Layer 7 of a small transformer language model trained on English Wikipedia (16 layers, counted from 0, width 64).
In attention head 1, each number of a token's query is one row of weights dot the token's vector x. The head spreads its attention over the tokens so far by the softmax of query dot key.

Query weights of the head. A number n stands for (n - 500) times 0.0017.
q0: 579 325 649 249 351 488 579 475 587 535 443 524 457 513 634 419 445 472 406 664 647 455 518 536 390 327 523 536 437 438 525 492 382 413 480 452 444 646 611 586 435 703 510 529 499 419 432 479 542 613 554 564 428 484 505 656 614 582 432 528 551 404 500 590
q1: 390 466 480 538 502 580 698 547 412 525 565 464 513 548 457 550 629 472 605 513 505 336 621 666 554 451 787 631 522 432 456 647 618 430 452 392 272 464 517 417 429 499 499 637 502 467 409 394 602 315 501 395 473 747 670 440 375 613 408 438 457 390 480 412
q2: 461 483 277 499 532 374 391 502 429 390 575 216 468 708 604 384 618 520 442 547 586 443 599 558 491 497 500 428 360 627 655 491 627 632 399 372 462 573 539 602 514 708 420 409 545 556 286 555 452 402 494 322 368 556 491 442 460 666 583 584 413 695 480 436
q3: 355 423 778 390 507 462 425 412 592 632 486 522 553 587 584 392 563 562 363 615 295 727 660 331 648 428 393 428 598 381 608 504 413 559 435 553 674 524 437 515 589 685 422 435 598 456 538 512 370 698 642 286 565 418 609 641 667 511 359 563 593 695 550 496
q4: 599 436 197 508 456 516 752 514 240 272 523 520 460 249 477 499 705 351 572 249 438 257 571 512 504 447 678 859 384 771 152 552 595 332 593 454 232 369 414 480 341 489 439 907 604 725 430 512 691 402 508 630 429 570 710 213 425 654 751 589 684 471 617 508
q5: 485 324 338 624 422 269 502 356 861 527 633 529 453 318 502 449 341 683 399 346 686 694 646 365 582 601 541 240 681 515 821 615 278 528 279 431 413 750 406 331 974 570 51 218 707 588 276 594 454 559 653 366 454 350 518 537 707 573 658 467 458 459 511 463
q6: 447 463 208 464 437 379 723 617 394 602 529 559 431 318 336 605 545 513 635 196 413 464 580 792 553 413 507 637 194 616 469 846 585 407 568 391 168 321 486 439 398 226 418 833 440 648 621 375 530 675 510 569 402 500 539 340 363 584 509 438 333 516 420 417
q7: 413 528 282 499 462 502 542 477 571 610 476 531 560 403 794 625 512 399 498 427 675 291 362 410 568 422 222 576 501 698 669 377 497 527 620 688 309 753 395 454 473 763 136 329 581 427 323 544 383 505 562 219 372 173 683 755 445 622 859 675 570 416 318 605
q8: 538 657 406 343 412 447 678 574 620 553 703 556 640 369 684 527 356 561 333 393 537 423 672 335 520 567 799 549 214 387 407 425 595 557 767 312 328 429 601 454 371 370 489 614 519 672 383 609 512 579 399 533 465 896 384 216 665 837 428 299 608 517 662 508
q9: 415 539 483 513 439 431 481 687 496 226 545 482 568 392 622 291 499 503 538 643 639 531 415 741 495 765 367 669 731 511 372 592 302 478 545 487 413 572 532 543 704 623 412 423 504 300 236 561 679 450 447 482 545 313 786 617 497 458 634 409 714 428 346 573
q10: 609 645 416 343 603 730 514 537 593 370 796 493 574 581 370 527 552 364 662 215 493 434 435 259 426 745 809 585 685 787 446 337 179 671 450 572 498 727 282 432 665 427 204 477 445 385 300 701 485 557 499 622 734 469 482 533 609 303 725 483 462 664 400 329
q11: 500 529 636 462 549 414 498 566 805 506 448 491 529 393 516 524 702 245 580 602 282 554 535 284 748 243 268 256 570 287 722 596 486 715 689 660 451 689 595 440 728 733 543 397 490 366 494 759 522 349 270 459 753 423 311 351 468 548 494 512 551 408 598 825
q12: 700 359 123 544 644 464 237 930 193 509 519 397 492 496 342 461 646 330 622 604 785 407 759 782 457 723 644 466 570 537 494 565 377 422 129 225 464 638 562 776 387 718 602 436 713 192 740 443 494 418 491 601 600 354 557 520 456 381 586 477 482 440 470 302
q13: 225 416 493 652 585 596 416 507 567 826 527 396 513 439 633 545 701 436 391 568 507 362 497 555 486 829 458 602 463 558 432 779 447 694 523 642 339 507 704 490 786 389 348 604 630 501 407 583 673 382 705 275 229 680 423 732 283 416 591 646 476 344 480 553
q14: 633 519 347 491 559 343 767 534 691 183 452 326 387 478 213 509 332 700 540 481 606 451 473 315 683 584 407 622 368 542 456 747 576 403 365 406 154 597 758 582 725 379 617 649 809 865 563 611 543 328 676 623 583 678 463 350 688 284 691 342 416 529 631 272
q15: 475 157 399 385 609 627 122 352 384 284 606 347 464 217 554 477 433 429 358 351 502 303 467 749 552 411 386 747 693 576 526 428 439 510 519 343 802 656 494 385 913 405 691 447 597 461 820 401 665 703 702 647 653 468 533 537 534 697 493 561 388 428 525 388
q16: 674 491 433 722 170 313 368 482 319 414 560 727 213 571 510 627 525 537 566 430 527 785 131 452 333 555 528 295 576 517 544 609 234 719 544 534 287 511 444 402 542 646 832 522 322 469 586 654 698 208 519 405 413 364 495 434 257 323 623 476 530 525 602 350
q17: 572 255 439 671 591 502 573 481 103 479 556 654 615 649 565 460 574 375 419 500 707 275 525 472 462 388 583 607 481 217 319 517 508 223 411 424 330 471 680 314 253 363 664 698 413 535 387 392 411 276 478 612 632 449 537 306 557 584 237 428 575 508 552 591
q18: 119 342 392 451 619 510 377 640 361 651 256 736 642 426 705 416 435 571 456 721 432 619 517 479 531 468 457 551 505 615 691 359 656 434 785 720 547 645 747 672 561 372 684 327 340 394 328 190 349 363 598 345 620 698 724 391 586 361 339 741 347 447 724 396
q19: 456 659 471 393 315 533 460 601 343 338 765 692 478 548 471 495 621 665 428 498 496 576 336 426 435 398 679 483 478 404 870 561 403 408 346 523 435 508 628 374 363 691 122 319 546 558 296 439 462 128 590 181 645 247 574 550 463 434 702 645 491 602 795 668
q20: 555 513 274 588 292 546 447 470 358 404 469 547 527 338 561 754 440 370 336 591 541 217 619 477 550 657 624 487 544 582 461 390 506 698 386 388 367 390 369 517 518 311 726 678 721 671 688 412 215 445 677 374 354 702 883 421 298 739 496 382 437 334 618 694
q21: 368 693 639 442 395 366 740 507 383 429 370 612 281 218 348 487 503 203 365 460 491 613 585 336 571 361 662 433 443 359 408 400 539 382 662 432 418 524 745 516 901 487 689 478 523 456 518 564 502 247 577 620 419 480 381 658 463 447 407 516 506 646 505 380
q22: 483 605 700 403 743 514 385 321 355 386 583 748 801 737 556 265 577 444 576 224 329 491 259 784 496 514 491 489 547 272 445 394 437 519 594 816 580 760 290 554 478 105 551 432 363 84 686 337 621 478 385 528 507 666 388 699 164 470 459 463 475 277 542 508
q23: 438 427 466 379 493 432 557 555 431 449 730 308 569 429 198 440 661 498 804 831 503 456 601 450 244 742 459 757 254 747 817 580 376 388 469 432 663 582 89 480 416 415 476 593 699 553 496 545 436 517 516 581 533 767 421 258 192 515 184 693 478 436 592 557
q24: 630 382 366 644 267 582 376 609 357 396 436 369 407 549 183 480 467 254 629 553 458 548 561 561 490 322 340 601 530 613 355 568 719 627 400 659 530 622 420 414 514 606 711 727 466 461 338 507 425 463 630 720 356 349 767 673 667 373 480 595 428 166 518 342
q25: 426 598 668 577 432 442 402 498 962 214 554 548 458 664 489 558 331 502 496 510 589 424 644 408 288 578 495 295 595 597 505 707 510 189 181 698 581 422 548 476 602 598 328 284 579 236 250 482 559 547 360 431 542 497 569 633 341 737 490 377 445 651 533 483
q26: 478 729 453 434 457 517 657 553 183 345 644 614 522 244 514 774 842 712 729 579 422 507 380 637 436 890 323 696 749 581 240 664 594 201 402 362 448 283 574 453 352 444 555 392 357 456 623 448 632 318 401 450 572 565 581 441 286 520 482 595 347 378 622 226
q27: 311 708 342 605 518 355 427 498 623 345 464 503 425 338 456 530 444 553 369 633 610 269 318 455 506 260 514 503 543 468 350 664 467 308 375 551 146 554 530 493 947 648 339 500 300 667 485 430 448 736 351 613 454 573 279 503 647 542 848 768 620 580 672 811
q28: 508 374 464 461 503 377 365 523 492 459 441 632 318 246 195 331 628 445 547 381 560 590 288 496 510 687 402 799 407 463 257 556 739 457 274 545 377 487 449 458 513 529 353 629 499 365 573 511 528 115 723 542 659 563 569 408 496 534 567 146 356 417 349 791
q29: 172 366 668 352 691 532 329 447 280 516 401 639 476 478 608 544 583 183 605 543 530 404 459 467 591 458 473 352 430 412 319 209 661 386 395 519 833 505 356 663 489 803 419 575 628 357 540 402 451 575 825 753 681 870 291 464 558 291 212 203 546 344 721 395
q30: 572 449 399 529 562 653 371 442 550 587 482 555 371 566 499 607 456 317 718 613 451 386 576 810 413 409 633 449 696 569 462 674 372 439 177 303 14 415 217 482 645 575 668 693 474 736 197 404 284 386 534 243 575 609 663 354 741 333 569 629 488 583 419 160
q31: 392 606 147 331 488 566 464 854 462 372 467 318 405 245 601 569 440 590 466 426 425 410 501 231 476 479 557 602 358 651 496 680 684 453 488 302 401 810 602 630 264 431 669 315 467 454 390 423 329 395 701 209 289 761 551 533 523 654 848 362 523 809 444 482

Each question shows a short text with each token's key, already scaled and adjusted for position as the last token sees it. A number n stands for (n - 500) times 0.0026.

Then comes the last token's vector x. A number n stands for (n - 500) times 0.0059.

0 "M": 492 512 591 552 531 504 498 454 543 397 533 472 617 488 579 558 415 547 493 580 484 455 482 594 443 514 606 476 618 483 586 441
1 "ho": 404 455 522 614 562 535 433 437 403 346 544 607 576 554 654 416 402 502 466 592 408 425 418 666 458 506 543 499 507 379 416 512
2 "k": 481 491 517 552 545 490 455 425 386 367 447 546 471 464 714 507 441 504 504 584 484 425 329 553 505 558 435 527 469 375 537 488
3 " Ver": 521 485 501 492 595 477 496 464 383 314 498 564 557 553 709 539 445 487 439 632 642 392 435 665 455 540 550 561 630 443 419 544
4 ".": 493 507 581 484 619 534 441 483 501 349 439 584 519 499 544 533 456 464 379 650 594 436 558 594 503 517 534 592 623 483 524 499
5 ")": 537 501 544 538 613 579 483 481 487 369 471 595 508 423 565 520 415 481 472 653 509 449 525 607 424 508 466 491 593 502 482 556
6 " |": 494 482 593 530 690 584 565 444 538 302 347 723 458 398 406 414 468 443 452 674 352 496 543 534 409 504 438 542 495 611 444 409
x: 506 778 558 378 586 437 491 305 470 682 384 663 432 473 490 496 349 452 723 453 283 621 531 541 424 413 705 524 389 421 595 345 695 605 570 532 532 352 612 566 439 452 363 543 580 427 549 382 592 540 307 499 410 628 110 568 626 504 495 704 380 252 730 651
Which token does the last token look at most? 6 " |"

0 " |": 499 479 490 430 661 437 560 423 495 263 348 708 522 384 426 415 504 473 433 709 356 482 514 540 414 493 495 520 549 582 460 392
1 "\n": 531 520 485 500 498 465 499 316 470 139 386 671 563 416 537 466 465 410 504 619 463 566 519 542 459 444 364 504 620 597 506 459
2 "|": 518 469 516 492 488 466 590 315 506 149 319 692 460 382 472 402 517 398 549 609 348 532 536 528 406 464 476 488 449 616 527 464
3 " ": 536 503 529 488 477 525 520 429 431 173 434 601 443 520 498 505 551 395 525 560 487 492 525 547 448 485 454 395 596 591 530 517
4 "8": 523 506 462 524 482 510 507 355 444 165 461 608 421 479 557 508 549 473 404 561 500 462 457 604 490 493 481 382 462 473 555 571
5 " |": 506 502 537 455 571 490 595 424 493 231 345 722 496 475 461 491 554 391 528 637 397 471 482 564 464 425 478 490 390 628 598 463
6 " S": 461 479 415 499 556 523 559 420 472 265 448 621 551 481 594 484 478 494 566 596 590 399 483 547 420 452 445 470 556 471 547 493
x: 578 717 398 366 545 225 242 386 536 552 374 818 420 462 260 547 289 411 681 458 349 572 565 578 417 450 633 494 457 361 572 501 556 550 585 467 465 284 498 644 443 523 371 643 731 603 561 315 632 517 267 334 201 560 413 623 645 537 604 715 499 420 717 641
Which token does the last token look at most? 2 "|"

0 "í": 490 567 467 450 657 521 540 550 379 406 486 544 687 566 580 506 518 558 326 774 471 447 428 615 491 559 654 563 645 424 534 518
1 "s": 511 509 524 446 604 477 573 469 420 394 470 568 638 450 683 547 500 584 487 661 447 420 414 559 514 574 600 546 585 473 543 517
2 " Camp": 543 480 455 495 613 468 508 388 428 296 493 494 713 493 625 560 486 541 426 551 580 380 481 624 499 496 703 491 596 463 584 490
3 "os": 508 524 549 521 577 485 511 442 413 313 440 537 602 470 684 504 459 637 483 686 542 360 494 588 509 546 662 473 566 432 507 482
4 " |": 472 492 599 446 665 514 549 427 526 291 330 693 514 394 437 416 456 469 419 682 381 516 544 547 415 496 506 571 531 598 422 380
5 " Bar": 493 493 500 464 640 538 534 426 387 282 491 554 506 463 651 510 461 434 393 638 570 418 435 591 410 634 477 575 569 459 558 509
6 "cel": 474 475 538 472 583 538 519 363 387 252 499 573 577 492 664 548 424 530 509 597 484 371 390 607 490 562 594 518 474 482 545 539
x: 657 777 433 394 554 354 491 348 530 686 444 595 397 446 386 412 329 402 615 481 478 595 463 529 386 367 565 568 517 375 669 255 621 554 404 373 433 409 521 652 447 486 184 701 640 501 685 353 670 438 344 447 410 693 650 612 606 521 483 658 324 313 710 689
Which token does the last token look at most, and with what share of its attention? 4 " |", with about 80%

0 "yan": 497 509 449 417 611 437 467 442 372 372 422 521 604 439 743 497 456 540 439 601 480 483 442 538 521 532 545 493 588 392 582 569
1 " |": 526 505 507 362 696 447 550 414 487 282 308 697 497 398 481 441 460 482 426 679 351 498 516 524 425 487 495 560 527 585 424 399
2 " Won": 531 507 458 502 606 465 502 343 446 194 490 623 410 442 553 457 517 493 474 516 487 455 483 569 436 493 466 500 550 572 623 500
3 " |": 484 513 523 466 701 412 617 406 437 168 329 803 482 392 492 445 566 397 478 679 348 394 475 533 374 473 458 473 434 486 513 418
4 "\n": 450 480 471 475 522 434 537 306 469 97 375 704 550 434 547 478 490 368 478 607 475 531 512 527 463 431 376 510 595 566 532 442
5 "|": 492 522 506 494 523 451 625 331 510 126 328 708 464 400 486 418 529 374 523 599 359 513 521 507 395 448 475 493 451 589 530 458
6 " H": 473 512 408 500 497 487 469 381 464 226 460 559 501 519 584 481 407 438 517 558 587 413 417 549 439 434 427 484 510 395 616 562
x: 622 673 428 326 563 234 301 339 593 512 459 857 422 483 335 615 350 323 708 399 361 685 564 484 554 502 684 510 409 480 632 487 565 579 495 448 370 400 528 654 368 507 343 687 624 453 564 301 595 543 261 340 124 528 392 597 609 556 553 742 532 385 659 685
Which two tokens does the last token look at most, in order? 3 " |", 5 "|"

0 "o": 468 532 549 472 592 503 505 467 445 377 405 647 580 434 623 454 414 589 434 719 404 476 460 642 484 540 572 530 569 483 466 459
1 " Q": 473 536 550 479 566 469 577 512 349 343 481 551 525 572 735 504 462 543 431 671 501 425 438 586 374 484 530 567 559 418 544 482
2 "i": 370 481 484 514 600 490 572 485 396 377 369 609 598 611 739 512 486 540 571 690 515 387 379 532 518 489 488 458 447 321 566 538
3 "u": 468 405 493 467 602 547 511 510 464 376 463 660 619 500 702 443 447 539 487 671 475 430 390 578 506 471 491 483 444 443 523 506
4 "y": 548 473 530 536 607 584 491 538 440 410 418 611 599 501 686 444 484 467 482 645 548 424 438 589 505 442 520 514 519 450 503 469
5 "un": 447 529 519 492 589 543 489 425 426 348 370 544 580 437 653 446 512 610 456 608 519 449 480 501 532 564 495 509 511 413 601 563
6 " (": 476 545 606 511 605 576 517 517 483 346 440 602 496 468 561 621 473 491 420 598 548 522 433 657 419 492 508 570 583 513 430 448
x: 485 749 446 386 616 422 358 360 551 674 456 583 432 503 408 449 358 405 656 254 316 719 441 444 467 427 637 542 387 429 672 357 596 510 567 424 528 356 508 544 499 507 348 591 617 520 587 156 645 532 335 580 370 836 275 642 682 652 577 536 429 301 661 707
Which two tokens does the last token look at most, in order? 6 " (", 0 "o"

0 "d": 474 533 546 522 531 469 458 439 462 376 377 526 584 467 618 448 414 501 448 633 509 410 381 598 461 496 489 569 634 476 558 544
1 "s": 492 487 577 509 579 482 530 480 513 408 428 567 589 429 675 446 469 543 511 685 479 428 393 608 474 528 497 552 603 495 615 485
2 "==": 505 503 523 546 505 475 466 392 493 205 430 606 527 455 534 419 411 410 423 682 500 445 512 647 439 545 440 539 591 524 514 451
3 "\n": 485 495 472 444 511 486 430 338 535 192 374 561 518 415 507 514 382 443 518 540 505 534 561 562 515 446 357 447 564 612 489 475
4 "\n": 526 496 502 452 488 497 449 344 575 185 353 539 527 434 532 504 408 442 555 547 541 530 521 567 529 387 347 402 532 618 519 496
5 "|": 467 521 523 466 525 442 571 261 494 63 299 703 436 329 444 452 486 410 611 562 358 494 557 582 483 495 446 458 366 601 545 392
6 " World": 496 465 484 408 488 367 564 256 427 96 401 591 552 463 639 494 547 390 489 499 477 494 379 592 561 476 621 411 468 518 695 421
x: 489 808 465 332 508 384 341 402 572 719 504 687 480 452 220 494 467 393 603 420 468 482 552 571 465 444 592 595 282 440 625 430 532 643 402 400 376 425 670 622 312 434 286 650 617 569 475 216 680 596 159 552 251 735 488 685 575 458 478 751 455 429 702 482
Which token does the last token look at most? 5 "|"

0 "\n": 473 484 498 504 487 521 463 364 518 192 407 613 564 453 515 443 455 429 496 630 499 538 549 584 475 431 374 468 596 610 533 483
1 "|": 499 448 498 488 482 454 560 274 493 116 304 717 448 359 439 408 507 406 569 617 349 509 534 578 433 489 463 483 405 599 555 441
2 " Uni": 539 468 451 472 590 496 570 382 478 187 466 633 697 535 473 522 599 446 537 579 581 489 504 572 528 448 663 346 529 435 543 488
3 "ão": 545 511 478 450 594 500 590 384 383 245 504 611 672 499 666 549 580 476 455 652 580 545 427 519 567 579 718 492 580 362 569 515
4 " de": 495 551 477 420 614 534 517 390 400 286 439 578 648 510 532 523 523 542 489 526 633 497 523 516 563 434 630 428 617 396 524 496
5 " Le": 507 511 481 400 565 510 497 377 394 245 451 608 665 503 594 518 477 518 452 568 581 386 409 653 513 504 674 431 505 423 546 511
6 "ir": 455 462 521 465 591 471 556 357 380 248 478 619 532 506 712 503 568 545 418 573 505 372 429 607 530 531 662 444 561 418 525 549
x: 698 693 398 583 674 334 334 281 524 637 308 636 542 314 332 572 421 435 551 363 504 609 540 595 328 482 557 662 348 365 613 309 638 680 423 436 418 295 559 773 488 522 289 629 547 464 601 336 567 438 260 494 347 632 495 700 552 494 487 686 430 371 700 722
Which token does the last token look at most, and with what share of its attention? 0 "\n", with about 40%

0 "ด": 515 502 499 459 543 430 483 479 462 390 441 546 579 504 634 459 512 519 314 556 382 505 431 641 515 456 675 581 653 409 577 453
1 "ท": 506 517 487 438 593 462 538 498 463 401 448 580 557 474 587 482 532 483 307 623 395 513 374 632 503 476 626 612 598 396 551 444
2 "้": 491 522 538 545 546 488 487 501 494 407 474 514 567 531 613 474 515 520 364 594 437 384 436 653 477 477 666 621 591 409 700 438
3 "า": 488 486 527 463 524 472 484 490 485 354 423 509 554 537 652 536 540 479 358 595 459 479 367 676 487 470 636 623 637 420 587 483
4 "ย": 499 495 553 516 540 499 478 492 462 373 450 526 531 539 616 454 525 529 347 638 386 428 440 673 496 477 633 589 551 372 642 425
5 " (": 526 559 554 490 569 545 503 498 497 303 469 588 464 468 531 582 486 443 424 584 528 491 438 694 418 489 472 568 594 526 457 451
6 "La": 440 563 431 450 582 546 483 380 503 220 440 597 524 463 605 482 420 502 450 637 559 386 484 594 427 567 468 451 575 471 515 498
x: 534 725 433 365 605 506 203 480 562 671 415 665 408 473 282 521 309 531 637 281 368 503 523 493 553 445 666 456 527 391 653 229 487 547 426 408 527 391 598 644 356 546 228 726 696 523 650 382 564 460 366 431 354 576 394 677 620 477 549 868 467 353 613 656
Which token does the last token look at most, and with what share of its attention? 6 "La", with about 50%

0 " |": 499 479 490 430 661 437 560 423 495 263 348 708 522 384 426 415 504 473 433 709 356 482 514 540 414 493 495 520 549 582 460 392
1 " ": 537 472 520 429 695 499 513 474 391 292 409 662 462 447 462 486 549 482 467 530 506 473 529 494 413 472 449 429 657 545 527 476
2 "1": 509 485 525 505 699 537 507 398 336 280 437 673 433 449 504 542 542 565 423 508 518 476 496 549 460 434 384 434 572 471 525 516
3 "0": 526 539 485 519 670 553 543 332 357 228 438 694 447 442 506 474 475 533 441 514 477 425 415 534 431 480 449 471 433 481 589 498
4 "6": 532 495 500 494 669 555 552 448 419 253 493 729 528 537 566 510 526 520 398 568 460 479 449 579 435 434 525 445 502 513 588 506
5 " |": 495 465 595 467 755 526 668 449 454 268 347 831 574 409 440 456 595 426 510 611 305 467 483 449 397 473 496 465 416 556 567 448
6 " ": 517 439 578 505 663 589 554 510 380 289 446 701 539 441 485 505 603 478 495 514 443 467 466 459 416 444 464 379 619 509 585 485
x: 501 684 468 365 521 233 267 425 617 653 389 704 380 393 292 444 412 465 797 415 351 744 644 542 192 382 774 457 385 343 610 471 598 476 509 410 547 441 682 602 376 586 559 555 600 445 582 225 562 433 312 509 317 726 318 630 665 576 512 765 406 354 620 622
Which token does the last token look at most? 0 " |"

0 " |": 499 479 490 430 661 437 560 423 495 263 348 708 522 384 426 415 504 473 433 709 356 482 514 540 414 493 495 520 549 582 460 392
1 " Gu": 520 507 430 453 609 455 520 426 364 278 476 657 550 536 596 464 488 465 450 651 502 449 371 607 414 509 539 517 514 397 579 508
2 "i": 406 496 424 429 658 457 561 377 371 281 411 672 539 530 720 529 522 500 565 606 504 457 343 517 599 487 445 435 392 355 534 602
3 "mar": 505 524 477 431 592 461 546 366 356 242 492 561 563 498 754 611 482 534 461 546 497 385 365 456 478 547 571 547 479 454 568 601
4 "ã": 483 448 524 418 639 478 485 476 330 309 493 678 566 526 710 506 520 550 440 626 499 451 480 588 503 427 661 528 579 397 559 481
5 "es": 491 487 568 455 689 516 595 409 397 313 417 651 510 462 665 538 552 575 469 625 510 445 421 507 580 522 611 522 532 422 516 520
6 " |": 525 440 689 515 761 545 611 392 433 244 324 775 469 411 491 471 520 511 423 630 382 512 533 502 432 455 540 532 529 558 408 406
x: 537 732 549 425 590 416 408 337 457 674 372 607 365 471 390 541 405 433 682 454 335 644 480 573 386 471 663 597 346 436 548 286 685 611 533 472 550 301 655 606 442 443 391 599 591 424 609 328 603 478 259 579 310 758 167 621 598 609 511 664 351 292 754 610
Which token does the last token look at most? 0 " |"

0 " San": 483 521 473 541 683 498 579 417 449 338 557 490 698 458 554 521 611 430 303 654 443 488 469 523 504 594 659 455 638 388 580 476
1 "pa": 502 417 504 548 636 513 529 399 437 319 523 578 654 480 623 527 497 558 463 683 433 435 453 526 496 571 652 518 610 394 518 504
2 "k": 487 499 540 554 549 486 470 416 346 345 439 513 504 448 741 505 451 560 442 599 457 418 335 503 490 561 493 492 491 320 555 495
3 "it": 469 449 492 499 658 472 486 479 426 431 415 536 588 491 718 463 502 604 458 556 549 403 382 513 586 418 470 356 535 432 584 472
4 " as": 480 490 520 429 573 530 467 459 484 369 391 562 544 456 553 498 384 536 437 569 379 507 564 637 482 411 561 556 637 533 542 324
5 " Singh": 531 486 535 458 614 482 491 440 394 326 481 579 513 395 701 436 538 569 362 643 545 448 442 522 525 534 474 538 460 319 615 537
6 "a": 531 505 578 478 638 477 503 340 429 211 413 643 494 401 755 545 440 576 462 599 516 420 369 508 538 468 522 437 445 383 540 583
x: 586 651 512 441 648 397 485 500 558 641 462 720 327 382 302 605 356 445 551 405 356 617 542 483 382 503 573 542 333 362 591 317 683 584 433 317 465 386 507 629 463 541 249 761 670 460 705 296 459 516 250 511 241 690 476 665 612 477 486 753 222 480 710 681
Which token does the last token look at most? 4 " as"

0 " |": 499 479 490 430 661 437 560 423 495 263 348 708 522 384 426 415 504 473 433 709 356 482 514 540 414 493 495 520 549 582 460 392
1 " ": 537 472 520 429 695 499 513 474 391 292 409 662 462 447 462 486 549 482 467 530 506 473 529 494 413 472 449 429 657 545 527 476
2 "9": 548 488 478 512 657 503 516 341 417 223 444 656 419 443 522 503 560 529 395 546 539 444 430 561 501 485 461 453 511 457 568 536
3 "0": 531 522 456 499 663 524 540 314 348 194 460 689 494 465 503 500 521 530 448 502 547 450 404 522 463 464 466 417 452 431 641 559
4 " |": 471 483 575 438 750 500 658 432 449 260 336 839 573 410 438 452 591 433 512 614 320 457 475 456 393 484 492 469 405 568 584 458
5 " ": 454 446 587 481 673 555 561 500 379 275 432 714 521 438 485 501 608 480 514 508 455 472 452 435 405 449 455 383 604 521 600 495
6 "9": 474 453 472 468 604 549 552 360 425 215 481 649 454 429 552 509 582 545 426 529 506 436 380 545 512 444 475 408 486 421 612 545
x: 591 732 396 375 579 340 322 542 640 652 452 623 348 363 267 496 401 352 608 402 216 682 613 579 460 454 676 591 223 374 639 404 637 588 533 409 456 420 602 740 302 583 499 623 485 384 639 323 545 565 324 329 241 623 314 675 754 465 432 780 494 457 714 579
Which token does the last token look at most? 4 " |"

0 " Am": 517 557 534 525 548 514 450 464 496 322 438 515 562 472 608 432 388 450 537 562 425 478 592 652 428 483 501 467 610 481 463 437
1 "ador": 487 539 483 416 622 509 482 476 360 287 603 556 612 506 762 515 495 524 476 645 495 447 469 609 456 558 619 520 512 485 605 514
2 "a": 459 504 512 451 596 451 469 381 416 256 415 612 547 390 703 578 444 553 469 631 492 471 449 556 540 510 586 440 519 420 500 547
3 "\n": 451 509 512 421 537 458 532 328 462 167 396 714 566 444 588 482 486 401 446 641 432 591 516 544 450 472 422 542 617 586 440 438
4 "\n": 505 543 527 462 474 535 467 389 541 208 447 588 518 477 511 482 464 461 511 569 523 575 544 566 458 405 377 422 592 657 516 505
5 "The": 469 495 446 506 496 415 474 282 502 101 353 529 503 408 553 443 379 384 503 608 521 532 447 603 459 494 412 415 552 534 540 452
6 " other": 515 508 438 431 470 372 466 278 436 171 510 496 473 405 698 498 402 432 559 492 427 532 504 665 519 437 456 436 640 556 528 563
x: 563 891 415 567 610 324 400 365 463 644 409 670 329 431 217 660 458 415 658 400 432 689 661 489 458 398 673 548 300 398 597 412 611 500 384 446 428 390 522 587 439 533 224 670 630 578 407 428 602 463 380 461 443 745 380 590 601 492 364 767 546 502 591 500
Which two tokens does the last token look at most, in order? 5 "The", 3 "\n"

0 "o": 468 532 549 472 592 503 505 467 445 377 405 647 580 434 623 454 414 589 434 719 404 476 460 642 484 540 572 530 569 483 466 459
1 " do": 456 446 449 580 636 578 432 456 447 426 474 547 600 549 471 428 404 509 506 617 518 461 553 694 503 426 604 574 634 411 594 452
2 " Re": 577 488 470 505 547 523 524 351 468 270 415 588 637 487 590 520 551 528 462 590 598 419 474 633 439 500 684 531 514 471 572 488
3 "st": 555 508 413 573 503 491 473 325 392 293 491 485 576 541 716 596 461 513 451 463 585 402 454 620 570 456 599 382 621 477 651 528
4 "elo": 519 559 461 477 635 464 503 389 394 257 447 616 636 480 686 497 607 531 535 560 582 436 478 489 560 463 607 395 616 381 598 566
5 " |": 467 489 619 472 697 551 540 419 490 272 325 708 479 369 435 444 470 483 432 671 401 505 559 552 437 482 478 530 521 596 426 390
6 " ": 466 474 590 507 663 620 477 458 413 270 423 618 461 462 476 511 488 475 439 544 538 458 557 541 437 491 441 438 674 562 500 489
x: 478 746 434 397 532 341 316 332 553 668 392 736 433 389 314 468 341 421 771 329 339 653 604 533 343 336 819 482 423 410 571 380 621 434 625 528 552 359 607 578 365 527 488 624 557 454 661 281 617 462 264 561 342 706 311 603 668 591 507 740 394 381 574 695
Which token does the last token look at most? 5 " |"

0 "an": 509 510 525 446 572 500 510 441 489 367 374 486 596 393 625 446 490 556 463 634 463 465 447 542 484 574 575 460 515 448 628 535
1 " |": 532 495 511 366 687 433 560 416 485 265 316 718 509 384 477 439 473 488 412 680 350 498 515 518 416 503 502 549 542 589 418 375
2 " ": 550 516 538 393 726 520 504 480 377 309 396 652 456 473 499 522 516 517 450 526 510 461 525 488 417 475 443 441 672 542 502 483
3 " |": 504 534 513 415 756 496 609 420 446 279 296 778 495 432 461 463 533 494 478 649 405 418 526 513 448 476 460 472 473 567 546 409
4 "\n": 455 491 486 475 523 455 541 306 470 121 377 689 575 425 540 468 476 415 494 621 473 546 517 530 468 439 368 507 611 578 531 456
5 "\n": 462 518 544 482 483 509 497 359 533 168 425 611 533 495 513 475 475 467 528 563 550 560 522 537 433 370 377 429 569 640 547 537
6 "==": 469 445 497 517 511 336 480 241 525 22 342 667 354 438 576 434 419 423 537 518 515 432 508 528 317 455 452 461 546 530 527 545
x: 466 669 508 500 581 367 378 267 560 663 448 673 371 558 455 588 534 440 796 303 158 507 534 519 518 356 812 713 546 382 674 317 665 415 510 468 437 460 553 629 334 486 259 609 578 520 449 370 614 588 169 596 493 551 400 602 596 534 462 648 366 386 597 466
Which two tokens does the last token look at most, in order? 1 " |", 6 "=="

0 " Me": 442 520 532 546 562 540 483 481 530 370 443 482 577 425 546 413 401 394 346 688 477 511 466 632 470 595 504 526 527 357 467 484
1 "ister": 519 449 434 470 481 433 472 338 368 230 435 544 555 435 696 539 548 531 467 492 571 479 371 597 629 508 635 444 536 445 615 570
2 " (": 505 483 522 404 583 506 499 479 491 292 428 587 457 416 531 618 483 487 427 566 570 529 434 631 424 475 490 568 593 535 431 422
3 "SU": 525 500 447 543 522 433 478 377 425 234 514 558 490 486 705 601 440 568 465 584 641 425 398 601 429 518 519 466 538 441 558 519
4 "I": 577 521 436 573 571 486 521 392 409 303 522 612 597 558 699 524 517 514 458 583 637 413 347 625 509 469 561 480 561 418 532 499
5 ")": 583 500 545 553 614 566 529 493 483 368 459 593 462 406 563 534 445 480 479 629 514 467 514 606 409 511 430 489 544 516 461 539
6 " |": 509 493 604 543 710 592 566 452 532 312 328 703 460 392 429 433 461 449 434 673 366 496 548 512 385 520 439 548 502 608 422 411
x: 487 787 549 384 591 436 459 335 494 675 369 633 438 504 490 490 350 455 697 434 296 597 519 540 440 415 671 530 403 434 585 339 718 596 576 562 544 338 637 547 452 443 339 582 580 423 558 361 594 537 282 518 397 626 109 578 627 537 481 679 383 262 738 655
Which token does the last token look at most? 6 " |"